Layer 8 of a small transformer language model trained on English Wikipedia (12 layers, counted from 0, width 128).
A neuron adds its activation times its output weights to the MLP's output. To switch it off is to set its activation to zero at one token and run the rest of the model.

Output weights of the MLP neurons that the questions are about. A number n stands for n times 0.0064.
n5: 53 -14 23 2 -4 -5 22 24 18 3 -5 -13 55 24 -9 -9 7 17 13 -4 -4 -37 -20 -10 -22 -18 17 -25 -3 27 -14 25 -2 20 18 -1 -12 29 -32 8 5 40 37 26 34 -2 -14 20 43 -17 -21 -4 -10 5 -24 -46 -3 1 -1 33 -11 5 22 18 21 -22 -36 5 -9 5 1 17 20 15 37 13 -20 -1 -33 -1 8 -26 19 -15 -3 -12 7 15 -13 -20 0 -22 17 -10 4 0 4 -17 -12 27 15 33 49 28 21 -5 -7 -23 10 65 17 -9 -7 -10 15 -1 57 25 20 -6 0 -26 -26 11 -28 41 24 39
n34: -18 -55 16 9 31 -26 6 -9 28 6 -43 27 -41 3 -24 20 -3 -23 2 25 7 -1 6 -47 -9 6 -24 -8 12 -15 22 5 42 2 20 -10 -1 32 -20 -4 -28 -19 22 14 -1 -13 -15 -8 7 -7 -26 14 21 19 -23 2 -26 29 1 28 31 38 14 25 18 1 24 3 -7 -29 14 11 -26 49 8 -23 -20 -4 30 -1 7 -18 18 -21 1 -24 27 9 -23 -7 9 27 -10 -40 -21 -9 28 68 37 -2 -16 28 27 22 20 -32 -30 10 13 -25 9 -18 -4 -12 -38 -12 11 24 4 -13 -28 -10 -6 21 14 -43 37 17
n78: 21 -12 17 -25 7 -10 -20 9 -3 -24 20 8 -12 -11 -11 13 -1 4 11 26 -1 11 18 10 -7 -13 -12 5 11 -14 -13 13 37 -24 16 -5 -1 -25 0 8 -2 6 4 14 1 1 4 5 -17 -7 9 27 1 5 -21 5 8 19 7 13 24 2 -11 -8 0 2 9 -9 -26 16 5 14 5 -2 -32 -18 4 -23 -22 4 -50 1 6 26 31 3 -22 -2 19 6 -6 -17 -2 -14 23 36 -10 -7 -5 -6 30 58 -12 -27 20 32 -9 -2 24 55 -19 4 -27 22 28 -8 -19 -7 15 27 18 -1 14 -3 -11 -21 -7 11
n100: 3 -31 -6 8 2 -8 19 1 11 -21 0 -16 31 9 -7 34 -18 -8 -4 -13 4 -7 -4 2 -49 -21 16 -2 6 4 7 -1 -19 22 -19 -8 -9 20 26 -8 1 5 -11 8 0 -10 -4 -1 -10 5 0 7 0 -16 1 5 10 0 20 -8 -4 0 25 26 -8 -4 -24 9 5 -12 3 -25 18 -10 -6 12 -19 3 -11 -26 -10 5 -29 -5 -7 -20 37 3 7 -24 -20 15 -28 12 17 13 -1 -49 9 -3 -19 2 1 34 -1 7 6 1 -31 -10 10 16 35 -9 -19 8 3 22 1 -12 3 -11 -7 11 -12 27 21 -12
n161: 37 5 -13 16 23 -24 -14 15 38 30 -24 -23 -6 14 11 -24 26 -19 -5 14 -8 -15 10 20 28 -11 -32 -3 -1 23 10 12 -3 7 11 -16 11 -31 23 -22 8 19 11 17 -7 35 20 8 4 23 -3 22 -4 30 13 6 -6 -17 4 -10 -10 14 -3 18 10 12 -17 19 -6 3 22 22 -8 19 38 22 8 24 24 -15 9 3 3 17 4 -37 -7 22 23 2 -12 33 17 -8 -21 4 15 60 40 -5 -3 -25 -14 -20 -7 -9 10 -26 -6 -8 14 44 -2 8 -2 -13 -23 -44 -19 37 -10 1 3 -29 21 -1 -4 22
n187: -18 -64 -10 -23 -32 -4 31 4 9 -22 25 -13 -16 -5 13 17 8 -29 -16 -5 -26 3 -36 -16 -47 -1 14 7 19 -47 3 41 -25 19 37 -31 -7 2 4 -10 7 6 -25 -6 12 -17 -4 25 -46 -2 -1 20 -14 -10 20 11 -21 -13 10 -13 -17 24 12 -10 -13 7 -23 13 -6 -30 -26 -13 -4 -2 -12 16 -17 -25 -18 -22 -3 -23 11 -19 -6 -2 23 11 -18 -31 -8 19 12 21 34 -11 -3 -47 -40 -5 6 -15 -18 24 16 22 9 10 4 37 -23 3 -10 -4 -33 53 -3 38 -19 -6 -15 6 25 9 22 30 15 -12
n212: 2 39 -7 10 -32 23 -21 4 31 4 -1 11 -16 18 -31 4 -27 16 57 -11 -4 -30 7 -10 9 17 22 58 16 -32 33 -42 10 -36 -51 23 47 -56 -18 37 3 -14 29 -46 -6 -5 -10 -12 53 -52 -11 1 7 1 -19 -1 -23 7 19 -16 54 -10 8 9 5 -1 -39 -12 -16 46 11 -5 43 -71 19 19 -29 -4 43 -13 -15 -2 -3 -35 0 11 14 -15 -36 -7 -23 -16 -23 -13 -28 15 -21 73 -30 -20 -29 -10 25 2 -13 31 5 -4 -3 16 -36 15 -22 12 26 -20 29 -14 26 -19 -18 8 -20 37 -10 -10 -8 -18
n233: -13 -3 -27 8 -23 11 -12 -57 -16 -3 -19 -71 28 0 -27 2 -11 -24 25 0 0 -2 -14 27 2 25 -40 1 -28 -46 5 18 1 30 7 17 -6 15 4 -7 16 4 9 -7 9 -19 30 -10 -36 -7 29 2 -1 15 -35 11 15 -1 16 17 19 -18 28 -33 -2 24 -7 27 4 15 8 -3 21 23 -1 6 21 16 -19 16 13 4 22 -8 -27 29 -6 7 44 -5 -6 14 36 23 27 21 -8 19 -11 34 9 -16 -11 -9 -4 13 -42 33 -11 -31 -38 -25 -11 16 -3 -1 -6 -15 22 5 -2 -23 5 -2 31 -33 15 -33
n239: -36 26 -16 5 -49 7 -39 -13 -12 -3 -15 -1 20 -14 17 42 -1 -38 5 -2 18 -3 -9 20 -3 26 20 -4 10 -46 4 4 25 11 46 5 -29 -5 27 -26 -2 -9 -24 10 -42 -21 -18 36 13 18 -36 -30 -34 -1 13 -75 -1 27 14 -1 -41 25 -48 -30 -16 1 -1 -4 39 14 -30 2 -5 7 21 -1 8 17 -15 8 -8 -6 18 -12 -56 24 -18 -10 -3 -2 -19 9 -47 -55 4 11 27 60 9 38 -8 16 48 9 7 38 -7 -43 -7 16 25 1 -3 38 17 4 31 -11 46 55 -4 13 19 16 -24 -2 -11 9
n254: 4 16 10 -4 -10 -5 14 -9 17 5 24 -20 -23 -28 18 37 -29 -16 18 5 -14 -23 -9 -1 -25 -12 20 8 -3 23 3 24 -15 4 9 17 1 -23 13 -26 13 24 -35 15 2 -11 -45 17 -8 -8 23 -9 -9 15 2 -5 -12 -9 18 -25 -40 -6 21 -14 -10 -10 -15 6 33 -23 4 -27 -22 7 0 4 -5 8 -26 29 -18 5 3 -34 -5 -3 18 9 -5 -7 -8 -22 24 24 53 20 7 -36 -26 2 -37 -9 -14 36 -6 3 -18 15 -12 -35 19 -29 -16 -7 38 13 -13 2 4 37 -1 -10 -7 12 36 -21 -4 -11
n255: 5 21 -12 -22 23 23 46 -2 12 20 22 -2 18 -13 11 -14 -5 -7 -4 -38 -11 -12 -8 18 20 -1 20 57 -37 -2 -23 -33 3 8 36 -18 39 -36 -8 -16 7 34 29 -19 -6 -32 25 -4 20 -29 -42 -16 -19 -1 -2 -35 -26 -17 -1 7 -21 -6 -4 -2 -8 -23 45 11 32 -24 2 -2 -6 -11 -7 -8 -13 14 54 -1 4 -12 1 28 27 20 20 33 -60 0 -4 -29 34 -5 20 -20 -35 48 43 -34 13 -31 -20 -4 3 -27 -6 -17 25 -4 -42 17 31 1 27 -37 -24 -29 47 -7 34 -12 -4 14 -36 -23 22 -18
n412: -5 9 -22 -22 15 94 8 14 -11 20 0 -11 25 -2 -9 -33 -17 -20 35 -31 -39 -32 19 22 8 -55 -10 -17 -36 -31 4 -16 3 -25 -28 32 5 -27 -14 -18 -16 -42 4 -7 -25 -29 -8 37 19 -30 -26 33 -39 -26 7 10 10 -7 -21 3 -10 -26 -33 -19 -44 4 -20 -32 21 1 -26 -28 5 49 -27 13 -25 -21 16 12 -5 17 16 -7 14 6 16 7 -18 21 -31 43 28 -18 4 -17 -21 -1 23 22 0 12 9 -43 10 44 -17 -15 20 -15 22 33 0 20 29 -34 -26 -14 13 -14 38 47 -13 -24 -11 -34 -1 -20
n439: -28 -12 -18 -24 -36 -10 -15 -10 2 -27 -5 -16 26 -27 18 17 -24 14 22 -1 3 16 8 -6 4 -33 -15 -15 1 -31 1 -13 2 35 0 33 2 4 14 -38 26 5 -8 5 -7 -15 15 -1 -6 25 -10 -13 11 2 -15 -27 1 -14 29 17 2 -27 -30 -7 -1 9 14 41 3 7 -11 -15 5 43 -31 27 -23 -20 -19 -5 -1 6 25 1 -28 -45 16 -12 -34 -6 -25 -11 -5 1 42 7 21 -53 -26 -8 14 9 -20 29 16 9 32 7 -28 -1 29 22 -3 46 -15 -22 14 0 9 -22 -35 -15 11 -22 5 0 -26 -5
n475: 61 1 20 10 -37 19 11 -31 16 21 -42 -32 24 -14 10 16 -6 -15 -7 11 9 -11 -14 -14 39 -11 22 -20 5 48 -9 30 21 -18 6 -26 -28 -10 3 1 -23 18 -26 -1 56 26 45 22 1 6 -25 -31 6 12 15 -19 24 1 4 10 -17 33 11 -6 -1 20 29 -1 -8 -4 -21 -25 -17 6 24 -11 -41 -28 1 8 -8 -6 11 28 -29 -13 -5 -6 -36 -38 -23 27 33 -31 -33 -6 -19 35 -29 -3 -10 -9 39 -12 -17 10 27 7 8 19 -26 -7 39 -13 -35 -34 -10 -9 11 3 27 -5 10 -8 -24 -8 21 -35
n492: -25 28 -53 -9 29 26 -6 -21 -17 20 1 25 31 -20 37 8 -29 1 -17 -24 23 8 29 3 -5 6 -4 -26 -17 4 29 15 5 -35 5 10 -16 -3 50 -1 -32 -7 -35 -21 22 35 -5 -1 27 -3 7 -18 -4 -12 15 33 19 -24 7 -21 37 23 20 36 31 28 -5 11 12 21 10 39 -15 24 11 36 32 -13 38 -14 -1 -7 30 13 26 24 30 -9 46 -13 16 -72 -16 23 -1 47 -23 -20 -13 1 -20 -10 -13 -18 0 -1 -10 -10 -31 -19 -12 2 28 -30 -3 2 5 20 -14 3 -1 -32 -2 6 36 12 -12 -30
n493: -21 -8 0 4 8 -1 4 11 -22 -17 -8 -12 2 -19 -3 2 6 -12 -20 -23 2 -13 -9 -18 -23 -28 10 5 -25 2 -7 1 -16 12 7 9 -6 -14 13 -23 -11 14 -31 -18 0 18 -25 8 -19 -26 2 7 -11 16 -8 0 23 2 -28 18 -7 5 21 12 2 -12 10 18 -11 -30 40 21 13 2 14 2 -4 4 10 -18 -25 -9 -13 -15 -24 0 27 37 11 1 6 -17 -20 14 -6 5 17 -60 -21 -18 -12 -24 18 15 -14 -17 4 -8 -36 20 -5 13 15 13 -8 -9 22 -1 -4 -1 -11 0 -26 8 9 16 33 -23

Each question names a token from some text and the token that comes next. It shows the activations a of the neurons there, in the order above. A number n stands for n times 0.48.

Then comes g, the gradient of the next token's log-probability with respect to the MLP's output, scaled to length 1. A neuron's effect is roughly proportional to its activation times (output weights . g). A number n stands for n times 0.0039.

"ğ", then "lu"
a: -1 1 0 -12 0 2 -8 0 27 -8 0 0 0 1 0 5
g: 28 -9 -13 -5 18 -21 -4 -39 4 7 0 -60 -2 26 26 -10 1 -20 -13 19 23 -1 -26 -18 -7 18 5 22 54 -5 0 3 7 52 28 -4 -6 1 -4 -38 -16 -6 -7 26 6 23 -2 -3 17 1 -53 -9 26 20 22 -13 2 4 73 -12 12 -12 -20 -9 -26 38 17 -27 42 -20 -14 -4 -42 31 24 -37 -7 46 -23 -6 19 21 55 1 24 -1 -13 25 6 -11 -10 -11 -9 -6 9 15 -25 16 -8 1 2 20 40 9 -12 21 -27 -4 -19 15 21 -26 -14 -40 10 19 -8 3 -23 -4 8 -10 -6 68 -10 15 5 -9
Which neuron, switched off, lowers the next token's probability most? n239

" these", then " early"
a: 0 -1 4 6 -5 11 -19 0 0 11 -11 0 -1 -1 2 1
g: 31 -5 26 0 1 -6 -6 -7 7 5 19 -14 0 7 2 -22 9 -11 -20 -70 16 -10 -21 15 30 31 -3 -3 10 31 28 -10 -34 -6 -47 23 6 0 -19 18 -13 -56 23 18 -2 -22 -2 6 21 -56 11 -21 15 2 5 -4 -2 70 17 9 8 -15 -7 -32 -12 -3 5 0 4 35 35 -37 -18 2 -28 -11 12 18 -24 47 -20 6 -33 -5 -1 21 33 2 -3 73 -17 -6 21 -8 2 21 21 11 -22 4 -8 2 7 11 -3 -49 30 24 -14 -16 15 -16 63 -5 12 -9 11 -6 -14 -30 8 -16 -18 -3 -15 3 36 3
Which neuron, switched off, raises the next token's probability most? n187

"1", then "9"
a: 11 -6 0 1 0 0 0 0 -4 -2 0 1 15 4 2 4
g: -26 45 20 12 -16 5 55 10 -18 14 -66 0 44 2 8 19 0 13 8 -10 -32 9 -14 -7 -31 -22 -21 -35 6 -4 0 27 13 -16 -19 -10 1 -11 -14 31 7 9 5 -2 15 -32 -8 19 6 -21 -11 -41 -1 21 8 -6 2 46 -2 2 -35 -5 -2 10 48 -4 21 2 -26 12 37 -40 -14 4 18 -29 0 2 -20 19 -9 29 9 11 8 -9 7 -1 3 26 -21 -10 -1 -20 -27 26 -35 39 -24 -45 30 31 14 61 30 -25 -8 -23 -3 20 9 13 4 3 -4 -53 34 -37 18 1 20 24 2 28 26 5 -15 -24
Which two neurons, each switched off alone, lower its probability most, in order? n5, n475

"\n", then "1"
a: 29 0 2 78 -58 1 0 0 1 -1 0 0 56 6 0 -1
g: -3 -9 25 15 1 -23 -3 -19 38 -27 -23 -30 14 -14 3 -3 29 -33 -11 -15 -10 10 6 -14 -18 58 0 15 -18 2 74 68 2 18 8 -1 15 -28 -1 -16 10 -3 5 1 0 1 2 -25 -19 -51 -6 -3 37 6 7 3 -29 52 1 -8 -2 7 -42 -1 16 -32 -13 -21 26 -4 23 9 -11 -52 18 15 -36 -7 17 13 -14 -29 -7 8 -8 -14 3 5 -2 30 -25 -3 -7 30 37 -16 11 34 -16 -3 31 46 -3 -23 0 -24 5 33 -16 19 16 -11 17 9 -17 -16 -6 8 -4 4 11 5 -21 -46 -34 12 13 59
Which neuron, switched off, lowers the next token's probability most? n5

" office", then "."
a: 1 0 1 -7 2 1 1 0 2 11 -16 1 6 4 -5 -14
g: -10 -58 -15 9 -12 -36 -11 -18 0 -18 67 35 4 15 -23 2 14 -17 -14 40 14 -5 -20 -6 -10 25 -1 -2 25 11 3 8 13 -9 9 -31 24 17 -5 17 -9 -5 -37 6 18 32 -11 22 -4 23 4 35 -29 -23 -15 30 -10 -25 35 30 9 -7 33 2 -7 -25 -19 0 14 12 -14 13 65 3 5 17 39 21 -35 4 -8 -3 -3 -19 -29 -3 -36 -21 3 12 55 -20 7 35 -26 22 9 -9 -22 23 5 -17 48 -12 3 -6 -2 27 -2 -31 6 -3 12 -12 11 22 -54 27 -20 12 -1 1 -17 15 -12 -41 53 9
Which neuron, switched off, lowers the next token's probability most? n255

" Theater", then ":"
a: 0 0 -13 0 1 0 0 2 0 -1 -4 0 20 -1 0 -34
g: 15 3 -47 -10 -14 -36 -6 -42 6 10 12 -11 -29 4 11 0 41 5 -17 -26 -34 -6 42 -50 -17 -20 29 1 26 -2 3 -20 6 -10 -1 8 13 39 -14 -31 -22 45 -3 -7 13 13 -1 31 -15 -1 34 -25 -29 3 -9 20 -41 -4 3 -35 29 2 11 -3 16 30 -21 15 -13 8 29 -1 13 4 -3 18 -36 -15 -22 -35 -16 29 -20 14 -2 13 -19 -21 -20 -8 47 -7 -4 19 15 -11 10 -7 -19 10 -7 25 -77 -49 -36 -5 33 -22 -27 -25 -16 20 33 -24 -26 0 8 -18 1 17 -36 24 6 -37 1 -1 5 -5
Which neuron, switched off, raises the next token's probability most? n493

" Ba", then "er"
a: 0 -4 -15 0 0 1 -1 0 1 3 -7 -4 2 0 1 1
g: -25 17 14 9 6 6 -1 12 -5 24 8 -18 14 17 19 -3 -12 44 19 -15 37 12 -8 7 -17 -10 -26 -24 -17 -4 -15 8 -17 -28 14 -14 -5 -34 20 10 30 -5 -19 -19 -3 -27 -16 29 -10 -52 -7 40 6 -25 -37 -5 48 -32 8 2 -42 -29 -8 34 36 -18 20 -14 2 22 20 -40 39 -3 2 42 12 -23 -12 4 24 9 0 -13 36 -31 -14 4 -1 31 -32 -40 22 8 14 -36 3 -34 1 -19 -26 41 -17 12 -14 14 8 -30 -11 -19 8 66 -22 -20 -30 17 17 9 -24 16 41 2 10 -10 -20 -22 -25 25
Which neuron, switched off, lowers the next token's probability most? n34

"pot", then ","
a: 7 0 -10 1 -1 14 0 0 -1 0 1 0 9 0 -1 0
g: -31 13 -13 8 -7 6 8 22 21 -21 -5 12 23 -39 19 50 2 -3 -23 6 34 11 18 25 0 -8 -30 6 6 1 -1 26 -7 39 6 2 1 50 2 9 11 -28 -2 6 24 50 1 14 19 36 3 -13 -59 -33 -31 35 23 -39 25 15 16 13 24 33 -7 45 2 -12 16 2 12 -20 31 -2 13 3 -25 -35 -39 -10 24 -11 16 27 -23 13 -15 2 -12 -6 32 5 28 2 -51 -17 -29 -54 7 0 -26 -26 14 0 10 -11 -26 -4 -2 -3 3 17 4 -8 -17 1 34 19 -4 37 21 -6 36 -52 27 -5 -32 -5
Which neuron, switched off, lowers the next token's probability most? n187

"\n", then "The"
a: 27 0 2 82 -59 1 0 0 1 -1 0 0 56 7 0 -1
g: 17 -17 21 -5 2 -3 -34 -3 19 22 0 -7 -33 -5 -28 -6 3 -24 -2 -8 -11 17 24 -26 13 -12 -31 -13 -39 19 -3 -8 -16 -14 3 11 -3 -31 -34 -25 -8 -24 7 4 5 -24 -15 21 -55 -22 32 45 21 23 6 4 -2 39 17 18 9 -12 -20 -8 -35 -37 25 3 -19 -19 13 17 -46 35 36 12 30 -11 6 27 -57 -5 0 -20 -23 -6 -13 -14 7 -10 -20 32 -2 20 -48 6 23 -32 0 -2 -5 7 -12 -20 24 -30 30 -24 -13 -18 56 -4 -16 24 39 -37 -47 12 -17 -8 19 45 -34 -14 -5 7 -11 -15
Which neuron, switched off, lowers the next token's probability most? n439

"b", then "age"
a: 0 1 0 -10 0 5 0 -3 4 -3 -1 0 0 4 -1 7
g: -4 -8 21 11 -39 -32 -12 -10 47 24 7 38 -20 -12 -27 -34 -3 2 35 26 -17 12 26 28 9 -5 3 26 -8 1 -4 -24 -9 -51 5 -6 -21 -60 25 -2 -12 8 -2 8 1 -20 -38 -9 -15 -16 -25 17 -27 23 -24 -24 7 4 -18 -27 28 36 -6 12 48 -15 19 -6 -2 23 -18 -17 19 -24 36 -4 37 26 7 17 -18 8 -2 10 22 -11 -41 1 24 -3 -10 38 -43 -11 15 -17 -5 -31 57 -17 19 9 -45 -22 -25 22 14 -21 -33 -28 4 22 -24 14 -25 -36 15 -3 -3 17 -1 11 -16 16 -31 -13 22 22
Which neuron, switched off, raises the next token's probability most? n187

";", then " Notes"
a: 0 1 0 -12 -11 0 0 -1 0 -8 0 -3 3 1 1 -12
g: -33 34 -14 0 45 -50 43 2 -7 31 3 24 20 -47 34 -12 -15 -29 -16 -3 33 -19 2 -32 -43 32 -3 -12 40 -17 -20 -9 -7 19 -10 23 -22 4 0 -3 -12 -1 3 19 -25 -13 -7 -1 28 -7 5 -39 35 28 32 -37 5 28 3 5 12 -13 13 -81 -21 -23 12 20 2 11 -6 -44 28 -10 -4 -23 -1 7 11 -5 -2 29 0 -41 -6 18 -40 4 -9 -10 -4 3 -11 20 -28 27 31 25 -5 20 -9 3 -8 1 8 -5 10 3 -8 -3 -4 -33 34 21 -2 -29 -12 -6 59 14 -18 9 18 -4 18 -35 -22 2
Which neuron, switched off, lowers the next token's probability most? n161

" moved", then " to"
a: 0 1 1 1 -3 1 -1 0 0 53 -15 1 1 -1 -1 3
g: 25 20 -3 2 -3 6 31 -59 25 -35 20 12 -8 -43 6 23 4 6 -1 51 -18 -49 57 1 -25 16 9 -10 32 -17 -31 -11 16 42 5 -7 -18 -4 32 -11 14 25 -11 11 16 -38 -16 5 -16 3 -10 -19 34 -9 -14 -7 -36 -19 23 6 -24 -7 -4 -20 -4 -5 18 24 -6 23 28 -22 4 -34 24 -19 -36 30 28 -24 21 -24 -5 9 19 -15 23 7 -18 -41 -20 10 38 4 4 -26 6 10 -7 11 12 -7 29 -3 18 -19 14 -17 5 -26 -20 19 11 17 -10 51 5 -18 21 13 -7 22 -6 71 -1 -43 10 11
Which neuron, switched off, lowers the next token's probability most? n254

"g", then "s"
a: 0 0 5 3 0 5 0 -31 0 12 0 1 -9 11 -2 1
g: 34 -40 18 -27 27 -19 28 24 4 26 28 0 -12 17 17 -53 6 1 15 -36 29 20 -20 -16 35 -31 11 13 -21 34 -43 -6 1 28 -5 0 -21 -52 -30 43 -51 20 16 22 29 2 15 18 39 27 27 31 -8 -15 3 5 0 3 -2 -21 -12 16 18 -11 25 3 -45 4 -37 -6 -23 -8 -46 -22 6 15 -10 -23 17 23 -2 -26 1 37 38 17 24 15 -21 10 52 -24 12 -2 -7 7 -9 -2 14 -14 4 21 -8 15 13 -14 3 8 3 30 16 1 27 5 -27 22 -23 -20 10 19 -24 21 13 -32 1 17 2 -39
Which neuron, switched off, lowers the next token's probability most? n233

"\n", then "=="
a: 27 0 2 94 -34 1 -12 0 1 -3 0 0 49 6 0 1
g: 21 31 -11 -14 -39 -31 -2 -32 -19 -1 34 32 -5 -11 -22 27 19 -2 25 -4 16 -5 -1 -31 -24 -11 13 2 -40 8 -10 -43 24 -37 -22 -32 -44 8 8 26 27 40 -32 28 -26 -4 -5 20 1 67 -5 47 2 -6 -23 54 23 22 22 2 70 -4 25 -33 -9 40 -24 -16 3 11 7 4 26 7 2 -23 9 17 -13 -7 -7 -12 -8 17 22 12 8 -38 16 -3 -11 18 -17 -20 20 7 0 7 -5 -5 9 -21 -20 9 -12 10 7 3 -10 -13 -7 15 13 -15 -30 -10 13 -4 1 -8 21 15 25 33 15 28 17 -62
Which two neurons, each switched off alone, lower its probability most, in order? n100, n161

" Dar", then "ü"
a: 0 2 4 -1 0 2 7 2 -1 1 -1 8 1 -3 0 18
g: -16 -3 18 18 46 -1 -18 -8 22 9 21 18 -16 -26 9 -13 -15 26 5 6 4 -6 -4 -1 -8 -3 4 -2 3 -16 -3 17 -30 -33 -4 -21 8 -15 -14 -17 42 -56 3 6 -3 24 -42 -8 -21 -24 -39 18 -1 -6 -17 -1 -9 -9 -16 -37 6 -1 10 -33 9 36 -16 -2 -19 21 27 -6 20 -30 1 7 -19 -51 -47 51 19 -28 8 33 -24 5 -35 38 -3 52 -44 -9 13 9 4 -17 21 -28 -13 1 17 -7 34 -18 -56 -38 0 -14 3 -19 6 34 16 22 -34 -43 28 16 6 -8 -6 -27 -13 12 -9 -16 -16 44
Which neuron, switched off, lowers the next token's probability most? n493

"op", then " Ko"
a: 0 25 0 -20 0 34 0 -1 -1 -3 0 0 4 1 0 0
g: -47 -8 4 13 17 9 -41 -4 5 0 14 -27 13 -8 -39 7 -5 3 -28 14 -11 41 -19 -28 2 11 19 48 8 -40 5 19 -34 -9 52 -4 -4 35 13 -35 -14 -4 3 35 -40 1 -3 21 53 -33 -33 -7 18 -30 -1 -26 -20 -15 26 15 9 3 -25 -4 1 27 -40 -30 -22 16 21 3 -43 28 30 -32 2 -8 -3 3 8 -6 12 6 -33 14 -32 -13 2 16 2 -20 -34 0 -42 -17 -43 -8 -24 9 -38 4 28 31 -14 23 -20 -6 10 -14 18 6 -32 -22 -43 1 6 -9 -13 -15 12 16 1 -36 40 1 0 -4
Which two neurons, each switched off alone, lower its probability most, in order? n34, n187

" Over", then "do"
a: 0 0 -6 0 0 19 -1 0 0 1 -1 11 -1 -7 0 0
g: -18 -5 -32 -7 1 -33 -41 2 -49 -64 -17 7 -19 3 -7 21 -44 8 5 0 -13 6 6 28 -18 26 -5 -14 40 2 -1 -12 45 -46 13 -4 14 9 12 -47 23 26 -4 13 -19 -3 5 -4 -25 44 -4 -18 -23 -5 -19 -39 1 12 11 -11 2 -16 -15 22 -50 -13 -24 -29 -7 13 23 40 14 23 28 -2 9 5 49 -12 26 2 -19 2 -35 17 14 33 22 6 4 -30 -31 14 20 22 2 -42 -22 -11 -3 15 -7 14 14 -7 -6 9 8 -8 0 3 16 -2 3 12 27 -22 -36 -3 -37 40 10 -18 7 45 45 29
Which neuron, switched off, lowers the next token's probability most? n475

"t", then " Boy"
a: 0 2 -7 -18 -1 4 0 0 0 -2 1 1 0 0 1 0
g: -13 1 -20 0 -5 -16 -4 -27 -41 36 -3 12 -8 -32 6 -51 26 4 0 -26 18 8 -16 36 33 5 9 21 -40 25 -9 -30 -4 -2 -7 -15 7 32 -40 32 -30 -1 -4 -17 -2 -9 -2 -10 -20 -37 14 12 30 10 39 2 -27 20 11 -8 15 -20 -37 -9 2 -38 1 16 25 12 -2 -25 11 24 -8 -9 0 -2 63 -38 22 -9 -15 -4 2 17 41 -39 -45 -11 -22 22 10 -3 -15 9 -3 26 -47 2 -13 10 9 82 7 9 61 4 10 -10 -7 6 -6 -15 -7 9 -45 0 -24 -5 12 -3 2 9 -28 -14 -3 -8
Which two neurons, each switched off alone, lower its probability most, in order? n78, n100

"6", then "0"
a: 0 1 0 -5 1 0 0 -1 -4 6 -2 -21 5 1 -1 0
g: 20 -17 24 -10 -12 1 -5 17 -10 -62 -5 33 -5 34 -12 -4 -26 -33 22 8 -11 15 24 -7 12 -5 36 30 -21 14 6 45 -31 21 -13 -22 32 12 0 7 -10 15 -10 -24 -6 -35 26 -33 6 -20 46 9 28 6 19 15 -25 -11 2 -18 38 14 33 -19 -12 -3 -7 -36 11 -2 25 4 -31 -12 28 25 49 -10 1 -30 26 -26 -1 1 -15 18 -1 -8 -25 -30 24 9 -12 20 -3 -20 29 9 45 7 -22 9 10 3 -18 -4 61 10 -22 0 -32 40 11 3 0 20 -17 -31 -7 -23 -7 -20 -13 -11 49 33 54 1
Which neuron, switched off, lowers the next token's probability most? n412

" Miss", then " Elizabeth"
a: -1 1 -3 -2 0 3 -2 0 -1 5 0 7 0 1 0 1
g: -1 17 8 -22 2 31 0 -45 -13 5 -7 -1 9 1 -1 23 22 -11 9 -19 -10 4 -37 -25 -5 17 8 -6 -25 2 -15 17 11 -8 -19 -21 12 32 -4 54 11 -16 11 12 -21 -24 -14 6 27 4 0 -31 24 -6 45 3 7 6 -18 -5 -49 -9 5 0 56 15 -5 3 -14 3 -14 -27 -21 43 18 -19 -1 73 -9 -32 -27 27 4 -64 -7 27 9 -15 8 15 1 9 -15 33 -53 -4 -34 14 -7 31 -8 -53 18 24 10 4 -23 -18 -18 -11 -18 -16 7 -32 22 49 -5 5 10 -23 40 -6 21 -32 12 5 33 0
Which neuron, switched off, lowers the next token's probability most? n78

" for", then " "
a: 0 2 -1 2 0 8 0 0 9 1 1 0 1 -6 2 -33
g: 1 -16 11 -15 -15 -17 -4 -30 4 -19 -16 4 4 21 -8 -4 -50 14 5 5 18 -4 -4 -17 -22 34 40 11 -5 -9 24 5 50 9 -20 7 22 -8 -31 -23 11 -7 29 -11 42 -17 2 -9 7 -25 3 -10 18 -26 9 30 32 1 41 -4 28 -14 11 6 23 4 28 -17 31 26 32 -17 -23 -20 -49 5 -34 -5 3 -36 20 -13 -7 26 11 23 -23 -22 -30 -6 -63 3 38 1 28 19 -38 -13 4 -39 -22 -14 -2 25 -15 26 25 11 -16 -39 -4 -23 20 19 -47 -17 -29 1 18 -10 -23 -38 -23 23 -50 -22 -16 3
Which neuron, switched off, lowers the next token's probability most? n493

" his", then " family"
a: 1 1 1 6 -62 0 -1 3 0 24 -1 0 0 -2 0 -1
g: 9 10 9 -8 -54 -35 -21 -6 -23 23 -19 17 -2 8 -5 -22 1 1 28 -23 8 29 34 -22 -21 0 -20 24 -43 -19 -16 -34 -28 13 3 -16 7 15 26 -11 -13 27 -14 23 -8 -30 10 13 -1 -1 -22 57 0 -7 -15 -30 28 17 4 0 -14 -3 -21 27 -21 -47 2 -8 -7 -6 -61 55 -2 -1 -1 -29 -12 -35 17 7 -5 23 -56 -42 -4 -24 18 5 27 -4 7 42 -4 35 -2 -35 -3 -11 -1 -34 -17 -4 13 2 9 -25 24 34 -4 31 3 19 -31 15 30 -18 -3 22 -24 -13 17 31 -29 15 22 22 20 25
Which neuron, switched off, raises the next token's probability most? n254

" How", then "!"
a: 0 2 0 -5 -15 0 -1 0 5 -3 1 0 -2 -4 0 4
g: -5 4 -40 -23 48 -5 -30 13 -15 18 -5 -9 -5 43 -16 -12 -8 -2 -14 3 -22 -19 48 -8 12 -10 -43 5 -18 -22 1 8 25 32 -43 0 34 7 3 -36 9 -26 -23 -22 7 23 4 6 5 7 12 -12 -68 17 5 11 -2 -5 16 10 -4 -13 24 45 28 14 -24 3 -2 27 32 -28 47 -26 36 0 19 -6 -24 4 -15 14 3 9 14 -16 -11 19 20 42 15 -26 35 13 -26 -17 -13 -43 30 -4 12 -27 14 -24 8 9 -10 -14 -31 -21 14 -21 -22 -25 -22 -6 22 18 28 26 -14 -7 42 -25 5 4 -48 39
Which neuron, switched off, raises the next token's probability most? n161

"\n", then "Born"
a: 9 -3 9 93 -12 0 -3 1 0 0 -1 0 26 6 0 1
g: -26 40 8 7 4 -21 8 -19 -14 -33 -23 -38 21 -3 37 19 32 -17 15 -33 -10 17 4 34 -29 -8 -74 14 -24 9 38 -7 -29 17 -2 -3 5 9 -6 -11 26 -35 19 45 -35 -10 7 -17 -11 -8 33 22 34 18 -18 -4 8 11 5 -24 4 -6 -6 31 -25 -41 -15 7 -15 16 17 14 14 -33 23 -6 -18 9 1 0 29 31 -15 -24 -28 -1 38 18 -18 39 -2 9 -5 44 31 -7 -11 12 -1 26 14 -17 -28 -5 8 -28 -36 -9 -11 10 -35 36 -26 16 26 26 -13 1 -46 15 -12 -6 19 -17 16 -39 -29 0
Which neuron, switched off, lowers the next token's probability most? n100